Layer 3 of a small transformer language model trained on English Wikipedia (9 layers, counted from 0, width 128).
A neuron's activation on a vector x is GELU(weights . x + bias), where the dot is the dot product.
The model reads these tokens: "ary" " by" " about" " " "3" "00" " v" "otes"

The vector x that enters this layer's MLP at each token. A number n stands for (n - 128) times 0.043.
0 "ary": 131, 101, 130, 137, 108, 161, 203, 129, 74, 142, 147, 152, 155, 161, 147, 94, 125, 126, 152, 84, 39, 189, 119, 116, 143, 132, 152, 127, 84, 109, 120, 145, 101, 136, 124, 32, 121, 110, 121, 68, 105, 93, 121, 140, 125, 193, 119, 114, 77, 104, 99, 183, 106, 195, 122, 124, 122, 114, 93, 120, 167, 169, 145, 173, 133, 89, 161, 148, 150, 108, 140, 117, 133, 168, 172, 128, 174, 164, 116, 133, 49, 86, 165, 152, 135, 133, 168, 190, 103, 129, 129, 137, 149, 130, 163, 87, 127, 118, 123, 86, 133, 79, 143, 134, 102, 124, 126, 113, 103, 167, 135, 156, 124, 92, 160, 148, 114, 179, 111, 90, 95, 153, 149, 107, 135, 134, 153, 106
1 " by": 134, 128, 133, 135, 117, 154, 165, 134, 60, 121, 84, 134, 129, 131, 115, 158, 89, 133, 126, 131, 16, 155, 120, 136, 187, 134, 139, 79, 130, 179, 66, 125, 115, 103, 69, 81, 104, 119, 141, 101, 100, 116, 158, 119, 140, 117, 149, 113, 75, 93, 111, 141, 137, 144, 125, 144, 143, 141, 102, 116, 200, 127, 151, 186, 117, 109, 91, 137, 143, 120, 147, 118, 128, 133, 193, 134, 171, 172, 98, 118, 81, 58, 141, 148, 153, 89, 144, 205, 117, 152, 170, 110, 76, 94, 146, 117, 102, 100, 129, 111, 139, 119, 122, 139, 97, 151, 132, 148, 106, 144, 130, 178, 116, 101, 159, 170, 123, 165, 112, 139, 113, 178, 141, 102, 129, 165, 159, 136
2 " about": 139, 134, 101, 146, 86, 140, 154, 105, 86, 136, 129, 114, 120, 159, 112, 107, 79, 145, 107, 76, 8, 182, 136, 142, 192, 128, 134, 134, 114, 133, 128, 127, 135, 120, 56, 101, 138, 156, 128, 133, 108, 114, 173, 117, 102, 90, 115, 165, 117, 82, 113, 153, 98, 159, 109, 170, 169, 123, 130, 105, 178, 119, 169, 196, 126, 82, 95, 137, 162, 160, 132, 103, 129, 136, 167, 94, 191, 176, 131, 106, 120, 96, 156, 123, 115, 122, 133, 139, 143, 111, 160, 136, 127, 91, 125, 157, 86, 142, 139, 96, 127, 98, 87, 156, 119, 146, 91, 128, 63, 140, 128, 169, 133, 129, 144, 169, 135, 114, 124, 151, 98, 190, 127, 118, 151, 132, 140, 144
3 " ": 124, 173, 129, 124, 118, 137, 148, 135, 147, 104, 104, 118, 126, 82, 139, 131, 104, 137, 154, 99, 77, 125, 169, 137, 174, 117, 118, 162, 147, 162, 130, 167, 110, 114, 63, 90, 149, 109, 130, 128, 103, 117, 132, 165, 126, 103, 91, 173, 20, 111, 116, 159, 38, 162, 114, 216, 119, 173, 132, 123, 161, 124, 152, 141, 205, 112, 64, 150, 117, 123, 149, 70, 137, 103, 140, 103, 148, 178, 122, 96, 145, 109, 180, 126, 110, 114, 109, 167, 144, 40, 105, 137, 95, 59, 91, 132, 123, 131, 188, 121, 121, 102, 106, 181, 141, 136, 117, 114, 128, 159, 137, 143, 141, 118, 135, 132, 158, 163, 106, 125, 84, 124, 127, 106, 148, 124, 152, 144
4 "3": 80, 140, 105, 165, 166, 139, 137, 108, 119, 111, 93, 128, 116, 62, 124, 96, 132, 121, 141, 99, 41, 161, 173, 126, 175, 119, 146, 148, 64, 180, 114, 171, 87, 100, 102, 119, 182, 112, 126, 107, 96, 136, 121, 223, 119, 124, 140, 159, 72, 124, 140, 173, 131, 152, 154, 209, 168, 174, 129, 107, 181, 122, 130, 148, 134, 122, 45, 147, 123, 110, 143, 102, 151, 93, 173, 129, 79, 200, 146, 91, 176, 141, 167, 104, 154, 121, 119, 158, 127, 119, 112, 156, 121, 81, 108, 133, 100, 121, 138, 108, 100, 130, 100, 200, 137, 131, 97, 169, 106, 124, 133, 117, 149, 111, 120, 133, 156, 112, 94, 116, 107, 128, 131, 123, 137, 87, 101, 136
5 "00": 61, 107, 122, 163, 151, 146, 155, 136, 136, 154, 145, 108, 142, 83, 136, 50, 160, 169, 137, 116, 33, 193, 180, 123, 146, 93, 153, 156, 79, 145, 123, 149, 118, 74, 120, 79, 191, 156, 123, 95, 123, 124, 90, 202, 152, 140, 119, 152, 96, 116, 74, 150, 110, 131, 145, 193, 146, 158, 133, 112, 162, 110, 130, 144, 103, 138, 106, 162, 157, 123, 129, 116, 154, 115, 159, 110, 94, 201, 123, 141, 127, 87, 177, 125, 136, 170, 102, 95, 137, 63, 104, 130, 131, 62, 102, 132, 111, 99, 147, 133, 116, 104, 121, 184, 133, 115, 78, 178, 111, 118, 147, 113, 130, 97, 131, 145, 127, 123, 106, 80, 159, 163, 122, 149, 176, 114, 109, 116
6 " v": 108, 129, 113, 142, 96, 134, 134, 146, 153, 109, 64, 120, 105, 139, 163, 132, 92, 181, 126, 137, 92, 144, 149, 102, 147, 145, 142, 205, 97, 140, 69, 162, 102, 116, 70, 124, 164, 154, 152, 89, 99, 116, 113, 211, 141, 106, 99, 181, 55, 137, 97, 185, 78, 127, 145, 179, 151, 126, 81, 74, 149, 75, 142, 151, 159, 171, 118, 145, 121, 106, 147, 95, 142, 98, 114, 143, 127, 157, 112, 158, 93, 208, 158, 101, 98, 98, 86, 100, 179, 146, 131, 139, 156, 73, 110, 118, 116, 83, 127, 133, 147, 100, 109, 185, 111, 140, 165, 114, 101, 174, 157, 123, 127, 112, 145, 131, 137, 154, 141, 88, 128, 112, 135, 157, 151, 96, 153, 155
7 "otes": 90, 75, 107, 109, 132, 121, 139, 200, 90, 118, 149, 154, 116, 161, 156, 132, 114, 132, 137, 121, 49, 198, 162, 118, 178, 110, 173, 121, 99, 120, 77, 144, 128, 149, 65, 98, 202, 167, 114, 24, 108, 123, 97, 182, 110, 89, 116, 156, 94, 121, 82, 142, 108, 196, 115, 117, 130, 110, 119, 152, 171, 98, 133, 163, 165, 125, 88, 144, 118, 130, 124, 114, 198, 91, 109, 147, 135, 176, 133, 150, 167, 180, 154, 116, 148, 164, 138, 91, 125, 126, 124, 156, 143, 86, 145, 136, 102, 82, 113, 180, 116, 183, 114, 180, 159, 135, 123, 89, 92, 159, 114, 162, 135, 93, 175, 146, 127, 130, 103, 106, 124, 103, 98, 127, 117, 96, 175, 101

Each question shows the input weights of one neuron of the MLP. A number n stands for (n - 128) times 0.003.

n92 (bias -0.041): 111, 147, 108, 179, 130, 130, 142, 95, 119, 152, 117, 121, 93, 161, 122, 124, 144, 70, 107, 170, 118, 108, 105, 116, 159, 122, 164, 120, 113, 131, 152, 133, 134, 132, 95, 131, 148, 148, 184, 147, 117, 114, 131, 132, 132, 145, 106, 153, 183, 121, 166, 73, 113, 126, 154, 165, 130, 130, 165, 163, 117, 143, 160, 140, 117, 147, 122, 94, 141, 124, 87, 115, 72, 191, 133, 105, 129, 107, 155, 76, 128, 103, 125, 141, 127, 76, 119, 158, 128, 175, 163, 103, 121, 148, 157, 127, 179, 100, 155, 139, 162, 113, 139, 151, 127, 106, 107, 110, 114, 51, 122, 130, 146, 165, 85, 169, 86, 81, 154, 127, 124, 141, 105, 159, 135, 130, 147, 116
On which token does it fire most, and how strongly? 2 " about", at about 1.1

n142 (bias -0.072): 105, 88, 119, 143, 99, 85, 124, 122, 126, 138, 156, 126, 146, 172, 135, 126, 126, 181, 142, 127, 112, 109, 116, 118, 161, 135, 208, 151, 143, 140, 197, 130, 158, 123, 151, 165, 79, 179, 116, 115, 147, 105, 104, 119, 161, 147, 84, 103, 135, 147, 132, 110, 130, 80, 149, 108, 90, 123, 140, 113, 111, 114, 108, 153, 57, 151, 127, 129, 158, 147, 143, 149, 169, 135, 94, 138, 133, 133, 108, 153, 131, 118, 97, 150, 111, 130, 108, 126, 146, 121, 94, 122, 132, 122, 83, 145, 171, 131, 108, 169, 141, 92, 149, 116, 124, 138, 100, 126, 122, 107, 175, 163, 113, 122, 137, 79, 82, 112, 130, 118, 139, 119, 135, 166, 74, 121, 140, 130
On which token does it fire most, and how strongly? 5 "00", at about 0.29

n511 (bias -0.172): 153, 88, 105, 171, 86, 186, 129, 88, 129, 152, 105, 147, 100, 129, 119, 94, 138, 142, 115, 139, 103, 116, 97, 124, 134, 159, 112, 106, 126, 153, 163, 107, 144, 124, 166, 159, 161, 147, 117, 124, 114, 126, 117, 148, 119, 100, 112, 142, 160, 102, 128, 133, 170, 80, 113, 175, 117, 122, 183, 115, 155, 115, 131, 148, 114, 116, 100, 130, 109, 152, 144, 185, 133, 154, 134, 99, 114, 129, 118, 138, 139, 107, 129, 144, 178, 127, 112, 160, 111, 112, 108, 133, 111, 132, 141, 158, 93, 100, 132, 126, 176, 113, 136, 99, 97, 116, 113, 128, 118, 116, 147, 90, 133, 144, 98, 130, 141, 157, 127, 132, 180, 138, 101, 163, 125, 136, 148, 147
Its two highest activations, in order, are on tokens 5 "00", 2 " about"

n212 (bias -0.201): 120, 151, 139, 115, 95, 170, 142, 132, 111, 161, 136, 119, 99, 130, 100, 173, 115, 138, 105, 169, 126, 85, 160, 136, 124, 135, 140, 128, 168, 151, 129, 116, 140, 129, 107, 143, 110, 102, 139, 171, 154, 112, 135, 109, 127, 124, 113, 132, 104, 135, 127, 106, 116, 130, 83, 145, 106, 140, 120, 114, 103, 126, 146, 109, 142, 122, 190, 147, 149, 125, 125, 87, 109, 138, 117, 119, 133, 92, 137, 132, 107, 129, 108, 123, 110, 111, 109, 163, 132, 121, 134, 103, 102, 161, 134, 101, 127, 129, 146, 98, 136, 142, 141, 112, 159, 168, 134, 109, 128, 131, 131, 135, 136, 151, 135, 100, 158, 129, 133, 147, 93, 107, 114, 129, 131, 140, 131, 133
It fires most on token 3 " "

n365 (bias -0.035): 188, 129, 117, 148, 66, 138, 142, 142, 139, 181, 119, 140, 77, 127, 130, 129, 150, 176, 118, 98, 131, 119, 122, 150, 143, 104, 160, 176, 132, 108, 127, 133, 106, 179, 114, 142, 120, 140, 97, 130, 121, 99, 99, 126, 143, 122, 89, 167, 142, 145, 150, 143, 163, 158, 143, 136, 129, 120, 126, 142, 136, 114, 87, 147, 114, 116, 146, 114, 127, 153, 155, 159, 117, 97, 155, 101, 91, 134, 106, 148, 184, 148, 74, 108, 155, 184, 73, 150, 137, 155, 140, 127, 129, 84, 149, 140, 126, 115, 105, 70, 171, 126, 112, 97, 108, 105, 165, 109, 159, 128, 122, 135, 134, 145, 126, 115, 129, 142, 105, 143, 116, 129, 85, 138, 105, 166, 140, 136
It fires most on token 6 " v"

n247 (bias -0.015): 135, 143, 114, 131, 105, 109, 136, 104, 103, 144, 119, 119, 115, 142, 110, 141, 152, 142, 133, 127, 121, 129, 108, 90, 152, 142, 180, 127, 127, 112, 133, 135, 141, 136, 156, 121, 106, 140, 117, 95, 133, 119, 110, 130, 158, 171, 143, 150, 152, 108, 155, 98, 139, 149, 97, 109, 110, 185, 115, 137, 95, 155, 102, 134, 97, 116, 129, 179, 169, 101, 104, 136, 108, 146, 75, 102, 111, 136, 122, 110, 142, 167, 108, 116, 164, 139, 92, 160, 159, 143, 127, 144, 131, 122, 160, 129, 106, 159, 115, 67, 172, 116, 109, 95, 121, 138, 82, 133, 138, 127, 131, 121, 164, 144, 129, 168, 138, 149, 138, 139, 167, 137, 127, 124, 141, 143, 96, 136
It fires most on token 0 "ary"

n214 (bias -0.132): 160, 142, 113, 130, 147, 123, 144, 148, 97, 144, 135, 164, 162, 113, 131, 109, 161, 151, 124, 151, 127, 115, 113, 141, 121, 157, 119, 99, 107, 115, 183, 113, 83, 134, 133, 140, 110, 115, 113, 156, 114, 146, 75, 149, 117, 137, 105, 124, 94, 127, 172, 111, 92, 140, 131, 114, 155, 145, 114, 151, 142, 145, 87, 102, 119, 123, 135, 135, 138, 128, 158, 115, 119, 131, 171, 100, 125, 126, 117, 136, 176, 145, 120, 145, 148, 150, 123, 189, 102, 100, 83, 113, 100, 155, 117, 130, 127, 152, 135, 100, 149, 126, 125, 102, 168, 118, 112, 123, 122, 87, 116, 116, 145, 98, 132, 143, 118, 119, 131, 130, 107, 135, 122, 134, 126, 143, 165, 104
On which token does it fire most, and how strongly? 0 "ary", at about 0.55

n83 (bias -0.245): 119, 108, 152, 188, 117, 132, 153, 166, 131, 166, 134, 133, 103, 137, 122, 146, 121, 109, 119, 115, 126, 124, 152, 104, 132, 113, 96, 131, 161, 108, 129, 150, 158, 161, 130, 151, 140, 116, 115, 125, 125, 111, 121, 95, 120, 137, 140, 166, 118, 101, 101, 136, 88, 130, 119, 132, 67, 127, 128, 146, 108, 110, 76, 137, 132, 135, 107, 137, 117, 136, 111, 117, 129, 139, 133, 112, 114, 147, 106, 127, 145, 147, 138, 165, 133, 95, 129, 164, 145, 146, 99, 180, 123, 156, 195, 141, 157, 143, 125, 114, 119, 154, 83, 111, 181, 117, 136, 140, 147, 132, 113, 125, 152, 115, 113, 152, 92, 154, 107, 166, 119, 83, 120, 111, 137, 104, 131, 133
It fires most on token 7 "otes"

n82 (bias -0.039): 158, 81, 157, 132, 80, 146, 134, 143, 112, 112, 133, 141, 120, 117, 144, 157, 98, 122, 126, 144, 124, 142, 107, 135, 140, 131, 164, 134, 173, 142, 145, 123, 126, 151, 129, 111, 140, 100, 146, 150, 152, 120, 104, 98, 144, 170, 118, 125, 130, 97, 115, 122, 145, 117, 110, 123, 130, 100, 119, 133, 107, 119, 130, 88, 130, 127, 123, 104, 157, 108, 121, 131, 145, 142, 122, 128, 164, 92, 153, 137, 111, 103, 91, 117, 152, 133, 148, 126, 139, 144, 134, 123, 112, 154, 135, 121, 153, 124, 148, 135, 144, 131, 134, 133, 141, 117, 143, 131, 142, 144, 105, 93, 120, 130, 143, 162, 139, 86, 143, 140, 119, 104, 107, 123, 120, 131, 149, 129
It fires most on token 0 "ary"

n153 (bias -0.127): 105, 144, 100, 100, 135, 129, 146, 111, 118, 155, 111, 146, 148, 139, 174, 158, 113, 140, 95, 55, 137, 116, 124, 119, 114, 120, 138, 160, 101, 134, 144, 98, 131, 140, 135, 177, 124, 119, 110, 112, 166, 143, 137, 127, 166, 120, 117, 112, 150, 145, 152, 145, 146, 103, 147, 134, 147, 107, 122, 137, 144, 87, 148, 129, 136, 91, 137, 98, 123, 139, 108, 141, 121, 142, 113, 159, 116, 60, 120, 101, 123, 116, 91, 141, 125, 100, 91, 128, 173, 141, 107, 165, 114, 119, 117, 134, 109, 127, 120, 180, 134, 89, 153, 124, 152, 119, 157, 127, 167, 158, 148, 142, 116, 99, 126, 107, 122, 110, 134, 133, 120, 153, 146, 115, 134, 89, 132, 126
It fires most on token 6 " v"

n460 (bias -0.239): 183, 132, 69, 147, 60, 147, 129, 123, 129, 131, 102, 118, 98, 118, 114, 127, 122, 146, 94, 114, 114, 79, 115, 143, 130, 167, 156, 138, 137, 132, 121, 85, 165, 159, 132, 151, 115, 103, 146, 153, 125, 117, 144, 69, 104, 105, 141, 116, 144, 124, 156, 111, 134, 144, 126, 121, 154, 117, 124, 121, 121, 101, 137, 136, 106, 91, 127, 178, 131, 160, 181, 148, 97, 146, 134, 123, 152, 100, 163, 148, 124, 137, 130, 119, 112, 103, 112, 140, 170, 119, 127, 127, 103, 121, 119, 132, 107, 84, 124, 127, 120, 72, 119, 124, 151, 126, 178, 93, 121, 114, 162, 139, 145, 139, 86, 94, 125, 135, 85, 172, 116, 147, 123, 111, 137, 122, 139, 128
On which token does it fire most, and how strongly? 2 " about", at about 1.8

n116 (bias -0.105): 146, 134, 109, 119, 138, 103, 141, 68, 132, 97, 119, 143, 113, 143, 127, 146, 196, 121, 117, 105, 161, 129, 87, 162, 142, 127, 99, 89, 132, 108, 115, 150, 80, 118, 138, 155, 127, 93, 126, 156, 86, 147, 96, 125, 145, 124, 99, 120, 176, 99, 139, 140, 157, 156, 139, 155, 124, 146, 152, 145, 163, 92, 130, 109, 119, 101, 141, 143, 81, 172, 158, 159, 160, 125, 141, 96, 92, 107, 124, 109, 141, 137, 129, 147, 111, 117, 86, 146, 132, 165, 155, 117, 95, 114, 143, 123, 131, 137, 183, 132, 132, 106, 163, 136, 130, 114, 158, 129, 134, 48, 127, 128, 136, 165, 125, 139, 126, 105, 101, 132, 121, 125, 121, 137, 89, 128, 133, 135
It fires most on token 4 "3"

n290 (bias -0.133): 150, 104, 114, 152, 139, 129, 153, 113, 142, 138, 118, 103, 150, 113, 160, 129, 96, 109, 104, 151, 125, 98, 136, 117, 152, 122, 160, 135, 112, 142, 133, 124, 185, 142, 123, 134, 102, 130, 138, 137, 150, 112, 125, 141, 132, 84, 135, 138, 147, 117, 147, 111, 119, 92, 127, 140, 95, 128, 118, 151, 152, 85, 71, 104, 158, 178, 185, 125, 110, 167, 100, 99, 164, 148, 118, 124, 120, 121, 126, 119, 137, 125, 143, 145, 139, 105, 155, 139, 133, 117, 129, 96, 108, 135, 162, 116, 125, 141, 99, 141, 107, 143, 100, 142, 144, 151, 147, 104, 127, 109, 125, 147, 156, 55, 109, 113, 120, 94, 156, 127, 146, 93, 126, 131, 102, 109, 165, 135
It fires most on token 7 "otes"

n322 (bias -0.100): 145, 146, 88, 139, 160, 128, 130, 110, 90, 157, 74, 90, 104, 148, 129, 142, 124, 155, 80, 97, 120, 104, 134, 113, 87, 149, 110, 142, 114, 148, 110, 133, 149, 109, 114, 114, 101, 128, 132, 172, 142, 132, 141, 100, 147, 115, 122, 143, 153, 108, 115, 119, 158, 93, 101, 137, 91, 125, 182, 114, 158, 137, 165, 136, 137, 114, 109, 113, 149, 106, 121, 96, 98, 147, 114, 123, 150, 116, 105, 120, 122, 138, 119, 156, 114, 145, 149, 129, 130, 163, 152, 116, 118, 114, 115, 111, 123, 96, 111, 149, 149, 101, 115, 128, 122, 93, 124, 112, 190, 158, 158, 91, 152, 132, 152, 184, 104, 107, 118, 129, 177, 128, 95, 135, 102, 133, 181, 132
It fires most on token 1 " by"

n198 (bias -0.195): 127, 160, 100, 123, 131, 124, 133, 99, 130, 124, 155, 104, 101, 126, 130, 147, 114, 147, 82, 125, 129, 104, 140, 145, 103, 101, 159, 129, 126, 123, 134, 60, 125, 155, 120, 112, 120, 150, 98, 105, 140, 143, 129, 102, 148, 60, 125, 173, 154, 138, 151, 134, 150, 119, 110, 122, 140, 115, 159, 136, 95, 105, 136, 86, 127, 115, 115, 77, 153, 143, 157, 156, 124, 124, 123, 137, 111, 120, 127, 118, 108, 145, 139, 120, 172, 137, 88, 189, 130, 155, 155, 119, 38, 92, 137, 143, 125, 129, 116, 107, 159, 99, 131, 128, 125, 129, 131, 130, 144, 94, 126, 148, 109, 151, 116, 177, 110, 123, 131, 187, 147, 183, 65, 111, 121, 134, 146, 108
Its two highest activations, in order, are on tokens 2 " about", 1 " by"

n64 (bias -0.173): 142, 139, 82, 101, 143, 119, 127, 131, 100, 161, 140, 103, 114, 153, 143, 129, 168, 112, 119, 125, 138, 91, 157, 98, 138, 143, 127, 116, 95, 137, 129, 162, 97, 113, 144, 115, 108, 193, 103, 158, 145, 167, 140, 131, 109, 94, 103, 111, 119, 127, 125, 123, 161, 100, 126, 114, 105, 115, 179, 107, 127, 140, 146, 153, 115, 103, 126, 119, 85, 126, 161, 91, 150, 145, 128, 171, 92, 118, 100, 109, 133, 158, 136, 149, 113, 114, 102, 158, 135, 127, 153, 165, 97, 163, 123, 111, 127, 108, 128, 92, 110, 118, 146, 149, 151, 142, 107, 130, 158, 113, 108, 130, 173, 144, 141, 109, 101, 108, 125, 128, 148, 111, 104, 130, 133, 97, 120, 137
On which token does it fire most, and how strongly? 4 "3", at about 0.28